Layer 3 of a small transformer language model trained on English Wikipedia (11 layers, counted from 0, width 128).
A neuron's activation on a vector x is squared ReLU(weights . x), where the dot is the dot product.

Input weights of the MLP neurons that the questions are about. A number n stands for (n - 500) times 0.00076.
n10: 680,435,515,589,584,732,470,529,713,520,391,676,563,711,316,667,411,444,472,533,582,453,678,535,453,656,215,463,663,393,329,675,654,536,410,478,405,695,340,520,579,388,279,472,543,461,344,538,490,496,413,742,422,548,459,554,644,403,433,567,733,597,583,355,467,660,358,545,420,348,518,568,356,493,469,510,584,521,425,489,476,635,541,534,413,437,256,378,562,294,436,549,468,563,694,465,408,538,462,546,284,355,424,347,429,214,386,511,582,565,738,345,251,611,788,370,456,585,630,714,709,528,450,570,515,364,597,525
n15: 572,619,497,500,537,560,466,402,296,341,538,551,688,655,169,292,503,735,513,422,564,500,400,516,605,455,554,474,510,478,656,331,469,448,382,342,586,447,583,371,700,589,773,356,661,346,440,462,560,388,555,438,490,470,355,438,606,571,276,361,685,804,385,520,328,386,452,473,213,436,443,804,682,524,457,346,403,571,493,520,562,563,459,644,545,594,573,533,457,544,432,484,429,550,507,658,616,329,559,577,486,416,510,646,497,538,430,428,480,406,483,478,488,395,655,490,412,591,572,381,607,484,391,331,473,468,493,445
n18: 717,453,500,374,462,463,532,537,570,512,521,561,427,558,399,379,489,490,527,506,555,644,436,626,363,359,394,484,252,497,724,297,475,312,792,421,507,656,446,380,451,590,389,530,380,500,381,511,470,360,630,561,440,500,402,361,595,387,472,547,366,570,320,462,391,428,326,600,558,271,616,649,500,475,600,329,729,486,593,178,458,511,496,611,547,492,680,561,465,444,742,294,286,433,615,595,483,558,533,551,558,634,334,698,826,386,587,537,544,464,381,373,472,433,543,443,465,605,461,684,366,527,541,404,604,639,575,636
n21: 507,558,721,341,596,698,434,587,464,602,429,436,490,454,527,386,464,419,573,494,465,409,523,550,338,514,513,445,564,683,469,682,595,593,711,383,566,391,585,433,352,642,537,536,416,410,374,564,472,250,596,598,477,526,666,545,489,403,433,602,445,434,759,438,434,336,179,507,527,410,424,659,573,604,605,606,576,260,686,441,491,469,366,493,456,447,405,542,448,407,551,352,418,557,638,251,424,534,538,355,521,557,537,746,424,561,691,413,481,583,524,693,622,323,405,460,293,490,420,488,507,398,420,479,697,629,342,519
n41: 215,571,533,386,542,363,422,513,620,421,467,430,529,560,421,497,360,540,657,529,545,497,386,571,420,728,451,713,543,576,403,475,537,833,433,634,448,372,648,584,559,562,457,465,388,570,666,583,546,482,641,467,549,267,458,383,408,418,398,453,520,616,667,487,585,611,638,587,530,467,320,494,461,507,338,527,481,459,467,500,434,612,467,543,386,451,458,592,387,367,465,407,584,322,555,211,506,578,609,357,469,459,480,352,665,400,484,235,396,547,447,537,450,710,534,474,429,614,612,372,795,415,291,633,506,593,494,569
n42: 511,474,551,357,518,477,507,592,525,432,511,363,504,386,264,414,555,373,437,438,764,575,580,555,504,421,442,508,541,622,631,535,541,564,721,532,669,462,339,551,481,459,448,367,418,319,342,315,524,257,575,460,431,460,544,391,461,184,401,668,662,664,632,382,715,245,456,295,395,248,361,527,387,603,650,657,439,402,608,335,483,329,728,548,504,574,665,458,547,308,613,538,521,586,637,489,417,772,481,485,659,741,421,579,364,589,449,606,472,334,556,483,464,540,874,544,460,587,716,480,612,391,492,447,504,534,602,648
n52: 616,378,298,492,514,551,521,795,528,606,514,500,538,443,616,378,576,663,557,500,365,466,551,608,585,496,514,630,521,503,436,664,433,349,635,561,558,749,486,489,434,628,328,541,534,645,489,577,415,437,696,580,268,558,452,400,665,287,409,427,489,547,396,351,375,582,612,634,528,434,549,723,469,521,588,440,493,430,807,595,510,561,643,521,689,493,114,443,572,421,500,389,358,456,497,330,645,453,471,522,482,619,404,640,404,405,335,564,480,482,652,414,379,580,486,601,413,403,510,532,439,643,496,362,531,565,117,554
n63: 633,647,310,361,363,576,504,472,406,340,530,666,428,497,269,422,297,486,517,526,473,553,532,490,489,481,587,379,522,534,511,514,574,387,610,607,640,569,335,426,658,514,389,368,344,482,412,493,387,371,680,443,394,525,493,430,661,115,493,357,583,546,399,464,373,451,361,370,365,409,533,587,376,640,723,427,712,454,589,257,376,591,526,648,627,430,468,662,493,587,757,445,393,415,586,424,653,606,341,576,409,333,358,331,649,678,579,324,701,477,273,351,474,573,701,548,496,573,456,592,283,318,477,553,702,665,634,398
n98: 492,520,566,559,366,689,365,708,420,348,652,492,607,667,385,428,454,507,404,541,771,298,507,656,553,622,500,309,300,525,685,622,598,522,384,613,473,597,690,385,300,526,363,504,496,541,654,625,493,624,658,550,304,546,550,366,438,337,562,268,456,601,779,459,577,710,461,386,575,600,365,557,423,356,447,588,420,619,637,523,567,636,539,527,358,525,375,239,557,534,504,584,716,488,466,380,478,616,564,228,308,382,595,637,382,488,725,325,567,552,449,533,176,469,350,326,483,400,692,382,551,496,206,424,378,395,258,314
n100: 269,539,510,600,446,720,531,566,706,314,534,373,628,735,508,231,232,602,357,554,632,464,610,423,447,545,554,684,483,294,242,461,600,464,613,536,329,403,374,525,630,362,500,344,344,572,389,596,442,507,800,350,517,527,568,471,412,630,370,458,539,806,362,497,436,640,452,673,469,473,473,538,517,479,496,550,517,543,707,353,519,641,572,362,653,551,654,497,620,334,487,407,464,637,456,380,319,606,588,317,645,497,549,540,617,455,527,641,559,577,438,500,415,418,552,500,444,595,466,585,479,448,507,525,413,526,507,572
n102: 647,316,450,357,565,490,402,433,402,543,517,547,533,615,545,452,497,593,708,485,641,286,503,565,603,466,480,649,597,482,365,535,366,325,647,311,458,684,422,388,563,568,557,718,436,465,549,543,624,341,547,518,237,471,500,326,773,334,695,380,575,572,644,510,497,446,576,450,409,385,329,349,618,586,438,410,513,395,433,326,434,620,510,353,433,567,354,497,610,278,513,512,288,619,474,500,538,480,377,387,517,563,423,422,393,340,549,710,481,493,554,516,465,586,507,556,643,654,555,276,581,604,720,534,490,457,455,548
n145: 262,507,420,435,680,545,94,551,562,565,631,413,464,649,408,383,507,472,529,568,566,439,540,388,452,734,692,278,514,491,720,471,655,657,368,465,438,619,483,356,475,409,497,489,371,628,584,466,431,656,592,597,546,585,421,548,475,300,553,402,695,555,697,451,444,493,533,460,683,510,550,527,606,376,430,491,739,388,426,367,488,486,490,329,497,596,507,433,445,566,586,394,425,574,441,438,396,568,342,431,294,481,466,722,320,503,772,567,503,462,520,519,527,613,402,507,612,549,402,404,609,418,303,541,474,381,484,407
n155: 530,519,403,568,463,411,456,639,826,330,564,354,614,544,568,493,526,524,713,552,593,647,584,399,669,360,526,443,496,528,439,823,230,600,489,612,318,477,470,295,704,689,257,520,424,536,196,549,580,571,523,578,563,141,371,664,520,586,370,468,428,485,551,489,471,401,444,451,572,404,707,469,563,418,481,578,515,482,601,264,493,723,712,579,470,457,460,439,482,419,400,479,535,815,631,581,465,596,496,554,362,659,462,431,673,271,551,286,464,374,602,310,454,718,542,574,428,540,565,435,557,429,546,373,314,591,418,546
n159: 608,590,587,518,513,517,641,755,612,334,741,513,503,485,504,554,372,615,534,500,480,606,520,321,321,404,342,504,569,452,319,664,526,328,676,506,437,405,533,617,555,412,634,414,506,456,446,608,603,452,467,621,532,529,555,574,577,523,234,500,317,652,267,349,497,523,435,539,457,500,548,574,397,347,609,420,662,382,569,348,325,607,558,569,536,624,747,503,427,532,509,357,427,418,742,547,528,453,283,563,533,531,441,649,675,523,417,534,410,460,510,586,356,523,632,448,395,628,426,578,361,429,416,473,596,549,500,646
n160: 684,420,507,683,576,511,434,399,514,488,369,394,559,600,391,291,538,510,309,578,588,435,402,681,623,360,451,419,504,513,468,503,429,269,459,691,341,467,604,410,626,546,425,343,538,500,319,603,474,496,532,661,444,538,350,483,485,563,338,329,753,790,608,466,483,536,229,603,464,570,741,275,671,521,485,397,670,375,593,479,432,595,680,664,446,819,683,456,448,490,344,487,590,828,448,464,420,623,475,613,515,540,468,445,517,450,372,605,551,391,639,477,506,514,590,349,542,497,403,431,637,295,478,350,628,530,439,520
n165: 724,514,490,230,590,514,503,370,533,496,544,456,477,512,469,484,430,513,564,348,514,435,684,291,664,613,500,441,620,469,717,632,384,497,386,827,510,687,521,550,415,541,548,754,444,581,521,442,329,554,421,636,453,440,356,300,377,486,517,596,469,468,582,362,651,348,422,510,665,396,547,546,513,422,419,607,391,380,541,510,596,657,537,531,490,539,431,562,503,407,471,563,548,529,470,402,615,531,577,483,448,449,689,603,410,493,640,701,438,531,534,650,416,268,613,544,394,510,537,650,500,687,230,370,281,260,377,519
n168: 573,691,727,318,547,589,568,592,507,272,583,307,510,434,350,721,476,506,326,394,539,477,506,387,577,731,473,285,294,503,273,658,424,523,360,433,540,550,602,420,627,571,559,569,510,421,525,618,577,566,570,509,302,341,585,536,489,503,630,631,451,407,515,413,224,556,576,552,626,473,647,393,575,659,554,341,487,585,493,336,444,383,486,677,521,445,369,252,356,507,444,400,445,413,510,546,416,684,362,305,387,581,570,372,624,576,547,368,583,641,587,646,417,575,605,335,407,531,409,417,644,457,614,550,507,423,490,747
n177: 484,357,429,419,529,433,555,516,599,341,507,542,458,648,392,396,400,585,500,454,757,497,492,397,491,342,403,397,493,410,408,649,624,516,635,594,551,391,576,476,732,396,477,462,456,413,439,523,491,247,662,441,471,388,400,469,758,662,448,386,547,551,459,500,339,507,623,434,315,287,580,450,574,572,693,438,713,522,474,316,337,624,380,667,563,583,510,541,624,657,556,479,460,627,672,591,521,573,540,467,600,654,371,510,706,611,459,416,382,527,336,420,468,581,655,519,486,593,536,392,609,441,524,544,650,667,341,693
n183: 490,574,418,223,645,461,632,628,554,548,706,548,534,462,480,636,571,676,500,545,429,566,444,314,530,570,548,552,344,453,521,441,538,414,556,487,326,407,615,609,640,436,679,576,589,253,561,579,452,624,469,450,507,483,497,520,819,534,435,471,346,440,558,287,426,238,418,531,409,401,442,541,425,723,661,469,493,448,773,423,313,532,695,459,556,529,443,474,400,676,585,375,623,388,671,401,561,412,532,264,436,750,364,584,536,383,426,503,336,423,420,403,533,497,709,626,585,564,368,611,416,461,603,560,604,670,490,412
n194: 392,386,876,524,678,680,511,351,591,472,437,121,555,507,593,385,463,597,440,471,519,578,391,276,604,590,427,456,425,524,455,493,716,852,446,532,457,566,583,563,624,590,247,813,454,589,639,757,448,748,440,385,456,478,434,376,433,574,504,451,432,293,547,600,668,379,470,575,651,621,544,635,573,519,411,396,551,694,575,349,399,511,566,474,500,739,514,404,421,650,560,510,577,496,569,469,357,568,378,470,325,587,624,684,636,466,500,472,436,580,466,493,454,504,384,489,132,416,483,575,380,475,381,619,300,434,489,401
n201: 332,640,405,336,347,516,624,518,429,335,347,561,549,646,631,289,715,464,366,812,298,724,612,507,264,616,425,554,500,440,566,395,535,346,434,375,530,703,465,532,864,393,466,548,518,288,365,519,607,463,508,417,557,436,587,594,541,489,291,496,679,532,472,511,436,566,451,531,403,492,459,573,541,538,452,424,604,631,508,459,320,673,485,535,454,577,522,522,600,429,577,632,339,484,418,276,601,180,406,269,445,453,566,589,324,577,549,566,485,473,304,529,355,648,635,496,303,511,625,570,628,399,488,374,563,596,445,973
n210: 686,496,615,519,294,449,514,570,469,348,546,349,510,631,508,371,569,654,503,441,562,412,470,320,598,528,517,538,571,361,493,396,444,349,480,656,493,427,742,330,566,526,479,504,446,574,592,553,425,481,251,382,490,510,379,590,440,717,678,527,511,653,737,412,389,332,493,475,297,625,379,714,735,500,493,535,599,487,521,422,360,417,469,465,429,608,357,463,158,497,409,533,672,430,589,475,536,644,410,356,435,377,461,777,470,243,345,647,591,245,628,549,512,486,472,458,383,528,673,455,404,557,438,543,486,611,335,369
n212: 472,481,640,450,392,475,533,503,452,547,571,432,494,475,643,512,633,660,465,597,455,704,556,386,479,553,379,533,627,412,575,415,441,509,450,695,407,497,541,510,716,434,555,422,364,706,570,574,268,546,656,609,391,683,576,386,444,469,524,509,469,621,519,304,430,569,457,553,431,445,415,578,533,374,388,297,506,374,472,533,489,582,534,666,441,802,428,697,339,551,427,546,494,552,443,371,419,563,450,472,550,500,373,467,636,518,560,421,468,359,274,563,568,470,410,283,437,533,584,511,460,372,405,601,659,634,468,488
n235: 665,657,636,428,442,420,531,587,459,420,528,531,675,433,436,446,417,422,483,515,446,537,630,728,571,366,652,450,465,384,355,693,451,386,675,490,432,292,819,224,570,621,279,507,561,319,314,367,484,385,550,462,400,620,590,480,280,695,458,437,653,486,555,561,276,347,260,451,642,227,528,640,603,497,511,693,490,643,493,415,462,536,535,581,429,678,473,560,364,534,563,327,405,570,469,554,395,514,608,504,231,500,663,633,470,472,469,457,550,443,419,477,475,718,571,444,447,565,599,497,631,490,670,417,483,464,403,367
n236: 583,520,723,386,608,410,481,616,597,347,559,405,558,611,253,306,360,654,541,410,529,523,588,372,557,544,617,350,695,540,464,500,476,508,318,826,450,402,440,289,719,548,425,591,401,447,619,393,427,487,436,514,578,581,372,654,391,418,582,560,693,598,438,591,624,552,547,544,744,668,504,475,407,402,443,521,396,391,694,435,571,694,383,302,352,392,255,560,389,330,639,261,470,591,688,476,285,601,391,641,140,571,608,627,459,587,562,560,715,609,440,644,458,465,464,543,237,399,367,765,832,548,704,317,354,570,402,414
n243: 482,665,639,353,507,385,507,469,525,376,640,428,549,689,586,632,412,617,401,399,567,569,361,427,576,464,223,613,261,351,406,544,446,558,431,503,594,530,624,364,692,732,529,598,624,476,560,615,523,367,602,347,535,518,405,483,469,625,279,286,544,634,523,528,677,562,400,558,336,358,606,418,472,561,455,416,475,466,421,434,366,375,521,500,638,564,713,260,528,525,514,463,355,455,388,552,392,504,423,404,563,493,289,566,666,583,475,551,634,493,124,716,348,532,540,529,349,645,592,563,740,344,474,441,553,660,431,760
n246: 538,554,291,492,349,869,359,417,518,264,492,530,788,558,376,198,489,822,407,483,562,728,448,475,395,412,474,471,523,503,405,443,613,626,707,547,529,692,626,369,595,546,421,242,406,727,559,613,237,540,641,613,519,585,470,378,761,507,377,464,550,605,401,271,448,477,534,405,611,388,741,538,526,421,786,435,471,479,519,295,551,593,474,644,645,615,540,342,390,441,478,567,387,528,647,485,429,581,623,404,515,557,386,463,323,474,423,705,500,411,466,412,580,593,454,444,723,411,335,618,424,611,535,519,577,511,367,514
n247: 391,449,682,624,430,474,500,506,524,476,534,301,418,373,461,452,635,509,556,467,149,598,463,529,455,396,512,415,657,534,428,468,522,339,620,668,443,409,557,683,461,520,587,562,407,536,303,416,639,474,620,599,436,616,454,515,596,701,336,474,487,532,605,536,595,566,429,500,453,558,497,418,564,574,578,548,652,547,597,352,373,407,556,516,355,546,612,414,479,613,568,567,526,503,397,538,477,459,239,653,522,734,560,337,597,279,561,583,360,243,513,625,514,491,472,472,567,497,511,371,478,326,436,481,634,575,384,577
n253: 438,488,442,274,630,580,538,404,389,348,473,379,645,550,252,492,584,504,662,565,375,496,668,478,733,500,473,356,351,389,551,422,606,481,414,267,504,411,322,557,492,318,667,689,489,563,382,695,279,591,449,829,427,530,396,252,787,461,345,703,369,556,406,530,473,603,384,672,425,446,216,383,600,690,524,553,667,381,606,300,468,440,566,465,626,504,424,452,602,217,463,649,705,594,549,268,449,532,496,257,600,463,610,591,617,512,702,489,693,715,575,529,328,500,567,631,378,634,610,378,480,482,516,420,451,678,385,448

Each question shows a token from some text and the vector x that enters the MLP there. A number n stands for (n - 500) times 0.015.

" Ma": 558,489,354,643,391,547,510,466,526,605,614,442,244,575,623,458,509,510,413,577,547,587,453,434,514,502,541,562,530,714,435,544,564,455,370,525,535,341,328,641,396,517,487,452,522,392,619,477,592,574,329,485,395,372,481,555,500,666,481,572,451,417,636,464,437,572,463,498,423,449,598,523,532,491,552,484,557,482,428,505,550,491,565,503,548,327,576,506,526,580,377,387,426,573,512,522,522,505,577,568,529,551,532,355,599,487,432,475,492,517,518,488,520,272,340,559,488,439,397,563,679,584,424,547,525,510,506,522
Which neuron lights up most? n155

"e": 545,490,482,648,488,335,514,544,535,584,398,445,328,528,605,457,375,444,418,415,542,482,544,548,416,522,411,692,540,530,545,682,453,449,588,591,443,343,572,423,772,487,519,406,603,519,500,528,541,507,539,479,555,462,437,683,448,606,510,482,289,534,453,580,443,564,471,620,577,457,544,503,576,279,417,434,354,534,425,453,535,445,457,499,470,479,572,507,523,602,447,446,484,504,475,653,376,408,535,563,549,473,487,548,501,477,528,490,333,462,509,496,599,456,321,579,526,548,477,536,537,530,500,582,386,668,552,340
Which neuron lights up most? n155

"r": 566,522,495,317,408,362,568,427,378,481,604,563,277,462,467,440,548,236,503,529,575,335,474,564,437,519,352,485,420,612,459,524,258,532,544,450,591,523,372,638,345,433,532,636,473,560,503,489,455,484,316,528,529,600,541,439,606,487,454,512,407,545,499,477,615,740,667,516,471,591,429,388,327,406,550,471,535,469,423,489,602,553,356,459,565,330,549,541,549,500,561,550,452,454,445,565,488,521,614,399,620,540,539,497,552,445,463,546,505,635,563,459,517,496,576,535,524,585,520,549,592,494,559,521,531,579,545,523
Which neuron fires most, and how strongly? n253, at about 4.6

" she": 509,380,459,461,434,624,379,451,474,543,530,444,142,609,782,488,458,282,481,408,534,431,472,477,597,602,570,511,501,676,529,487,544,599,458,509,549,409,551,397,574,446,459,360,537,610,473,395,482,427,625,538,729,532,536,502,580,462,673,493,587,661,534,647,412,396,469,553,596,470,460,509,606,604,458,546,633,413,344,543,455,467,416,546,523,416,579,391,458,581,438,597,390,449,424,513,489,506,552,441,518,351,504,523,375,476,612,564,476,421,556,501,475,498,450,476,582,517,503,503,485,507,454,607,410,458,507,472
Which neuron lights up most? n145

" The": 487,535,474,614,566,422,456,506,482,467,461,497,518,564,434,512,550,348,383,437,360,533,309,501,522,423,527,556,537,500,461,528,470,572,488,565,542,371,570,649,553,556,606,480,457,531,512,478,519,354,469,467,545,546,579,602,499,557,691,466,490,556,372,582,426,616,452,659,484,396,403,571,505,510,540,502,563,448,184,692,499,339,459,486,482,507,385,549,504,533,546,511,581,567,309,497,611,482,463,471,384,492,515,373,497,399,468,454,506,502,530,468,651,593,456,509,661,517,530,512,530,438,508,601,608,557,458,521
Which three neurons fire most, strongest first? n247, n41, n212

"l": 554,334,470,631,358,488,552,497,439,536,609,452,482,423,622,537,406,367,454,581,720,506,479,535,383,671,446,530,401,590,526,582,526,483,547,359,501,525,438,666,454,460,510,456,671,431,573,457,504,318,464,429,470,552,505,521,465,499,350,390,441,695,552,535,614,646,393,411,459,462,551,428,600,400,536,564,474,508,481,571,632,513,452,632,541,505,524,525,609,431,370,512,452,440,303,468,474,532,599,525,529,415,560,475,597,525,560,558,361,541,527,442,600,538,494,540,396,473,498,446,452,614,559,447,534,563,380,435
Which neuron fires most, and how strongly? n98, at about 2.3

"y": 608,272,500,550,534,521,546,582,468,624,490,577,330,488,452,418,670,563,500,456,506,381,511,489,500,500,431,513,488,496,567,438,412,550,463,385,531,473,549,656,340,555,644,546,659,668,519,433,518,338,479,526,727,486,355,535,489,512,671,534,450,519,549,658,386,331,619,540,474,484,575,494,472,348,436,438,665,495,293,358,532,466,360,485,427,356,563,563,442,468,537,538,446,373,380,689,544,410,431,536,626,571,495,523,583,534,469,513,482,502,444,476,479,358,532,529,585,564,520,422,588,541,503,519,547,372,486,467
Which neuron lights up most? n18

"se": 520,416,511,540,540,551,505,442,522,351,487,329,434,517,714,487,500,344,546,458,488,365,531,599,591,563,492,635,368,568,609,641,574,491,496,634,399,449,504,794,422,492,472,420,494,626,465,501,611,600,516,441,639,542,459,535,429,448,478,500,416,510,500,685,481,606,636,519,558,549,441,535,550,478,330,572,380,525,287,522,535,404,434,454,447,332,504,406,482,542,472,526,495,375,327,571,495,530,591,474,499,478,563,553,548,364,477,452,406,410,416,473,628,638,502,464,561,651,517,522,547,380,549,483,413,519,399,360
Which neuron lights up most? n41

" Va": 476,480,422,521,473,456,557,603,510,526,445,474,363,591,604,530,659,437,526,565,440,633,528,467,637,424,643,546,366,517,428,584,475,556,453,400,551,313,514,659,362,511,505,391,459,426,567,470,561,582,458,568,421,451,509,513,376,677,487,500,416,514,591,465,560,691,573,510,474,714,538,517,463,453,551,541,421,432,525,436,488,541,625,519,526,408,458,419,497,455,373,424,513,511,577,457,520,609,399,579,496,515,507,384,486,556,394,509,499,467,472,436,539,254,402,405,890,543,388,392,528,579,470,435,618,503,483,484
Which neuron lights up most? n247

" 19": 558,365,492,540,519,499,404,539,509,717,410,371,564,420,609,493,461,283,516,542,475,476,427,495,584,502,649,504,642,466,473,492,463,699,316,357,462,449,491,562,623,539,638,466,450,594,514,509,538,607,459,561,483,448,617,551,585,489,456,608,566,462,437,628,649,458,510,536,500,505,399,439,448,433,356,468,490,433,475,685,513,451,534,570,375,401,624,503,594,394,347,525,515,566,425,444,540,432,461,484,607,383,438,520,516,480,466,390,480,536,527,560,638,550,446,568,595,547,475,546,577,409,412,444,383,387,476,615
Which neuron lights up most? n41

" Henry": 510,466,539,778,582,412,613,478,434,698,575,451,232,503,687,556,594,254,557,465,552,475,485,453,531,491,440,559,485,599,483,476,324,577,532,507,423,398,287,640,376,460,482,625,549,508,414,367,502,357,561,408,537,475,554,572,499,449,528,627,483,437,551,462,454,491,457,536,541,473,404,545,421,505,519,572,428,449,360,654,507,381,421,431,598,465,581,567,531,507,535,634,480,630,487,565,579,412,570,448,586,554,577,424,531,473,468,543,388,414,460,544,587,556,361,486,572,526,547,527,553,405,331,569,436,616,532,452
Which three neurons fire most, strongest first? n247, n42, n21

"an": 302,403,515,380,553,551,495,615,523,431,509,529,301,638,421,504,448,425,438,490,661,441,517,550,466,493,389,649,459,585,565,562,473,584,338,406,539,550,411,732,394,499,463,561,585,478,362,459,438,557,492,483,586,495,571,522,577,442,532,475,401,369,484,466,576,547,689,571,684,622,545,600,336,436,467,547,516,566,532,471,536,261,418,535,493,346,467,421,566,555,584,438,539,366,438,458,615,526,550,430,578,614,391,501,449,506,535,604,511,463,454,438,461,384,488,511,730,522,510,520,482,482,472,399,460,413,617,451
Which neuron fires most, and how strongly? n98, at about 2.4

"s": 591,415,551,451,422,415,583,646,477,471,557,373,281,466,544,473,484,294,461,518,559,560,509,602,344,433,384,590,380,530,583,526,497,456,473,476,496,533,493,763,528,420,428,467,580,461,692,657,456,491,382,472,535,648,525,500,514,479,719,613,323,476,479,523,476,670,695,426,553,620,390,459,469,355,507,513,457,683,411,632,528,406,570,452,442,493,495,359,505,516,375,531,523,491,404,598,664,491,542,505,455,455,572,555,506,485,574,475,488,523,493,578,463,500,430,527,442,446,439,544,442,519,536,517,430,482,448,420
Which neuron fires most, and how strongly? n98, at about 7.2

" ": 470,492,536,587,450,494,475,521,488,649,531,541,400,502,602,450,494,420,526,526,526,537,431,439,448,474,452,572,591,586,510,378,496,520,468,635,568,519,501,611,353,540,480,524,581,455,465,580,534,494,443,672,556,571,506,538,487,410,506,542,360,506,455,527,513,441,530,485,519,440,416,510,425,271,465,499,447,503,285,588,641,387,561,528,547,455,826,359,526,451,463,443,462,545,317,524,524,585,650,491,613,275,516,391,595,335,509,448,526,435,576,543,581,364,482,509,561,502,474,471,519,540,445,454,547,459,557,535
Which neuron lights up most? n165

" a": 472,438,458,513,551,499,461,545,498,499,412,417,425,570,694,466,574,282,376,433,492,521,300,464,539,516,570,503,483,592,469,531,527,568,295,531,469,554,533,427,497,506,444,462,543,580,405,434,525,368,455,530,632,525,625,497,594,425,481,427,416,441,612,556,520,479,488,431,415,565,462,465,478,411,470,496,580,553,358,456,523,475,573,533,576,245,514,564,540,649,443,510,469,386,416,607,610,440,625,592,451,531,554,452,544,525,427,442,562,514,467,479,598,533,515,588,523,547,479,489,526,519,469,460,780,616,477,586
Which neuron lights up most? n63

"\"": 652,531,614,544,480,536,362,488,521,557,413,436,357,489,701,577,615,541,548,494,619,451,505,530,626,388,622,519,372,575,330,541,464,625,426,465,570,430,487,528,308,423,538,469,469,561,364,534,553,423,462,496,516,440,425,475,485,585,618,596,410,434,450,403,620,413,583,512,595,437,437,479,576,481,435,478,398,535,513,638,619,481,454,243,479,288,521,489,462,426,438,459,497,474,433,447,527,347,476,672,527,320,621,614,513,432,499,511,504,424,419,463,517,607,519,518,508,618,557,532,476,694,475,578,459,498,494,538
Which neuron lights up most? n165

"ure": 530,383,426,500,434,514,639,566,469,593,422,556,336,422,417,525,649,532,445,450,413,544,509,531,542,376,630,538,594,556,580,426,493,505,393,588,316,365,528,619,424,482,399,567,555,658,629,402,453,500,345,525,610,522,550,606,605,737,577,563,350,389,670,449,530,451,668,588,542,656,562,472,388,644,386,450,488,607,427,495,481,379,486,453,510,551,465,422,566,516,441,503,592,335,510,488,568,497,620,454,491,471,513,513,484,327,483,389,438,467,575,529,534,491,440,367,554,506,598,497,421,441,561,537,464,433,501,443
Which neuron fires most, and how strongly? n210, at about 6.4

" con": 505,458,454,617,375,498,479,652,544,671,361,583,514,509,570,325,464,477,471,567,383,650,448,515,509,528,415,549,625,735,567,472,401,513,579,491,555,354,505,554,492,458,423,584,657,468,459,416,458,530,473,517,633,518,448,479,546,567,543,473,395,319,452,507,587,643,420,484,472,518,576,460,407,450,490,457,406,523,335,517,460,371,538,547,651,385,535,542,507,462,453,446,371,734,476,517,605,660,584,581,501,353,459,427,493,487,431,406,608,521,510,495,425,417,536,450,653,595,473,547,499,588,485,401,501,402,463,611
Which neuron lights up most? n10

" I": 496,390,488,562,507,563,604,561,504,649,512,628,422,527,715,564,673,414,439,546,427,488,478,448,490,459,468,332,531,586,635,455,647,667,573,493,520,251,380,447,430,477,347,543,480,544,489,414,643,495,513,439,550,549,619,541,584,497,557,529,363,367,593,517,352,469,408,484,482,637,334,430,561,437,633,445,529,458,482,507,499,423,551,381,465,339,550,462,587,565,372,503,580,526,486,479,605,477,486,616,581,466,618,444,566,436,544,444,391,466,562,381,559,468,403,542,619,448,534,447,571,517,412,624,457,464,418,605
Which neuron lights up most? n247

" in": 516,627,543,647,458,436,566,564,528,675,362,409,377,537,479,491,580,425,455,590,580,541,329,431,591,511,561,400,494,527,539,649,529,532,466,497,487,381,478,570,500,388,481,433,525,548,375,515,531,499,469,507,560,465,263,519,557,538,485,514,475,323,412,555,450,608,571,480,457,511,528,574,362,560,453,438,543,511,229,612,545,277,432,517,477,566,480,568,532,542,461,588,341,668,512,413,571,541,519,484,547,413,501,581,547,593,490,397,478,488,422,532,496,435,496,467,494,506,531,563,452,570,639,444,579,476,535,612
Which neuron fires most, and how strongly? n177, at about 1.5

"ic": 533,523,538,669,446,524,563,446,517,554,528,443,289,513,406,343,530,407,477,513,474,427,498,515,420,324,554,518,547,627,611,589,321,423,487,457,532,491,590,545,471,519,615,545,429,524,543,346,441,361,370,498,587,500,513,669,500,552,559,530,413,473,618,518,543,524,502,504,585,679,756,458,327,453,298,456,518,599,310,486,594,422,472,581,416,486,401,543,560,529,546,450,564,417,563,459,383,499,445,589,429,506,593,551,588,422,449,416,497,442,501,510,619,501,430,516,612,499,497,492,472,639,603,354,494,459,600,415
Which neuron fires most, and how strongly? n236, at about 3.1

"mon": 521,308,473,617,583,395,620,540,503,410,523,515,370,458,408,317,463,403,476,472,487,480,532,658,504,383,528,564,528,537,483,508,432,508,504,463,601,557,546,576,369,500,455,329,572,565,444,436,462,615,464,502,605,489,514,527,465,544,573,432,448,286,451,630,636,680,411,480,469,280,561,471,435,584,438,581,576,498,471,481,559,468,453,417,615,280,413,619,495,412,462,648,478,432,479,314,653,561,557,728,525,498,551,414,576,558,483,490,579,409,608,476,539,406,520,313,651,569,472,422,512,571,475,496,489,509,574,470
The two highest activations, in order: n63, n247

" pro": 564,514,468,559,307,644,589,583,576,588,265,513,393,481,546,412,394,385,484,455,525,623,379,526,493,612,536,466,450,561,539,450,371,494,603,514,490,476,590,487,507,526,527,457,470,585,523,516,496,654,453,567,400,590,489,584,682,586,505,523,392,556,488,502,540,489,482,550,509,606,485,423,441,489,516,419,437,424,265,513,461,549,507,542,559,372,440,459,538,503,377,474,404,525,356,439,676,655,639,454,500,442,518,507,503,290,426,481,514,546,484,549,518,354,514,362,670,681,485,471,553,514,534,654,473,568,541,582
Which neuron lights up most? n246

"end": 572,527,528,444,429,298,459,567,418,524,462,529,294,399,575,493,519,397,354,510,362,496,508,509,536,381,466,421,543,526,423,476,426,580,490,480,583,445,560,482,426,698,571,587,565,491,572,484,533,422,421,609,522,538,495,534,351,388,484,608,537,558,471,784,421,447,555,500,598,445,507,490,467,552,484,600,438,559,608,490,664,542,409,407,490,447,487,514,505,353,515,398,455,532,469,432,435,449,525,705,598,529,498,622,397,636,457,546,475,476,570,523,609,424,381,529,352,526,506,470,416,533,596,595,426,456,611,423
Which three neurons fire most, strongest first? n236, n21, n235

"-": 578,567,469,551,413,681,567,559,451,453,447,511,453,549,557,522,393,434,488,484,464,411,358,503,427,517,495,494,466,518,473,486,584,601,542,613,575,618,354,624,530,507,489,467,553,456,639,465,477,485,538,431,506,610,463,513,369,523,617,609,380,491,488,529,504,523,531,471,556,507,576,482,494,354,498,433,439,602,281,611,568,465,631,412,422,410,588,617,563,449,327,473,448,362,279,403,547,452,492,445,626,338,539,350,711,568,490,452,515,570,548,579,608,416,440,508,434,523,524,569,434,520,477,490,434,548,576,559
Which neuron lights up most? n100

" pass": 535,550,568,588,462,509,431,623,455,555,409,651,393,503,656,417,567,361,542,454,645,528,442,472,491,504,612,562,540,610,383,502,526,442,455,372,542,606,518,558,454,412,586,524,625,505,359,462,452,581,482,466,459,465,465,631,453,372,413,481,445,559,399,519,542,431,535,484,467,677,363,504,378,478,481,484,320,604,505,595,659,519,462,489,641,257,458,415,604,311,506,425,350,519,475,569,658,618,614,507,529,478,497,506,414,522,512,511,584,478,325,511,495,601,636,534,628,552,499,519,543,371,448,431,443,438,569,542
Which three neurons fire most, strongest first? n42, n201, n52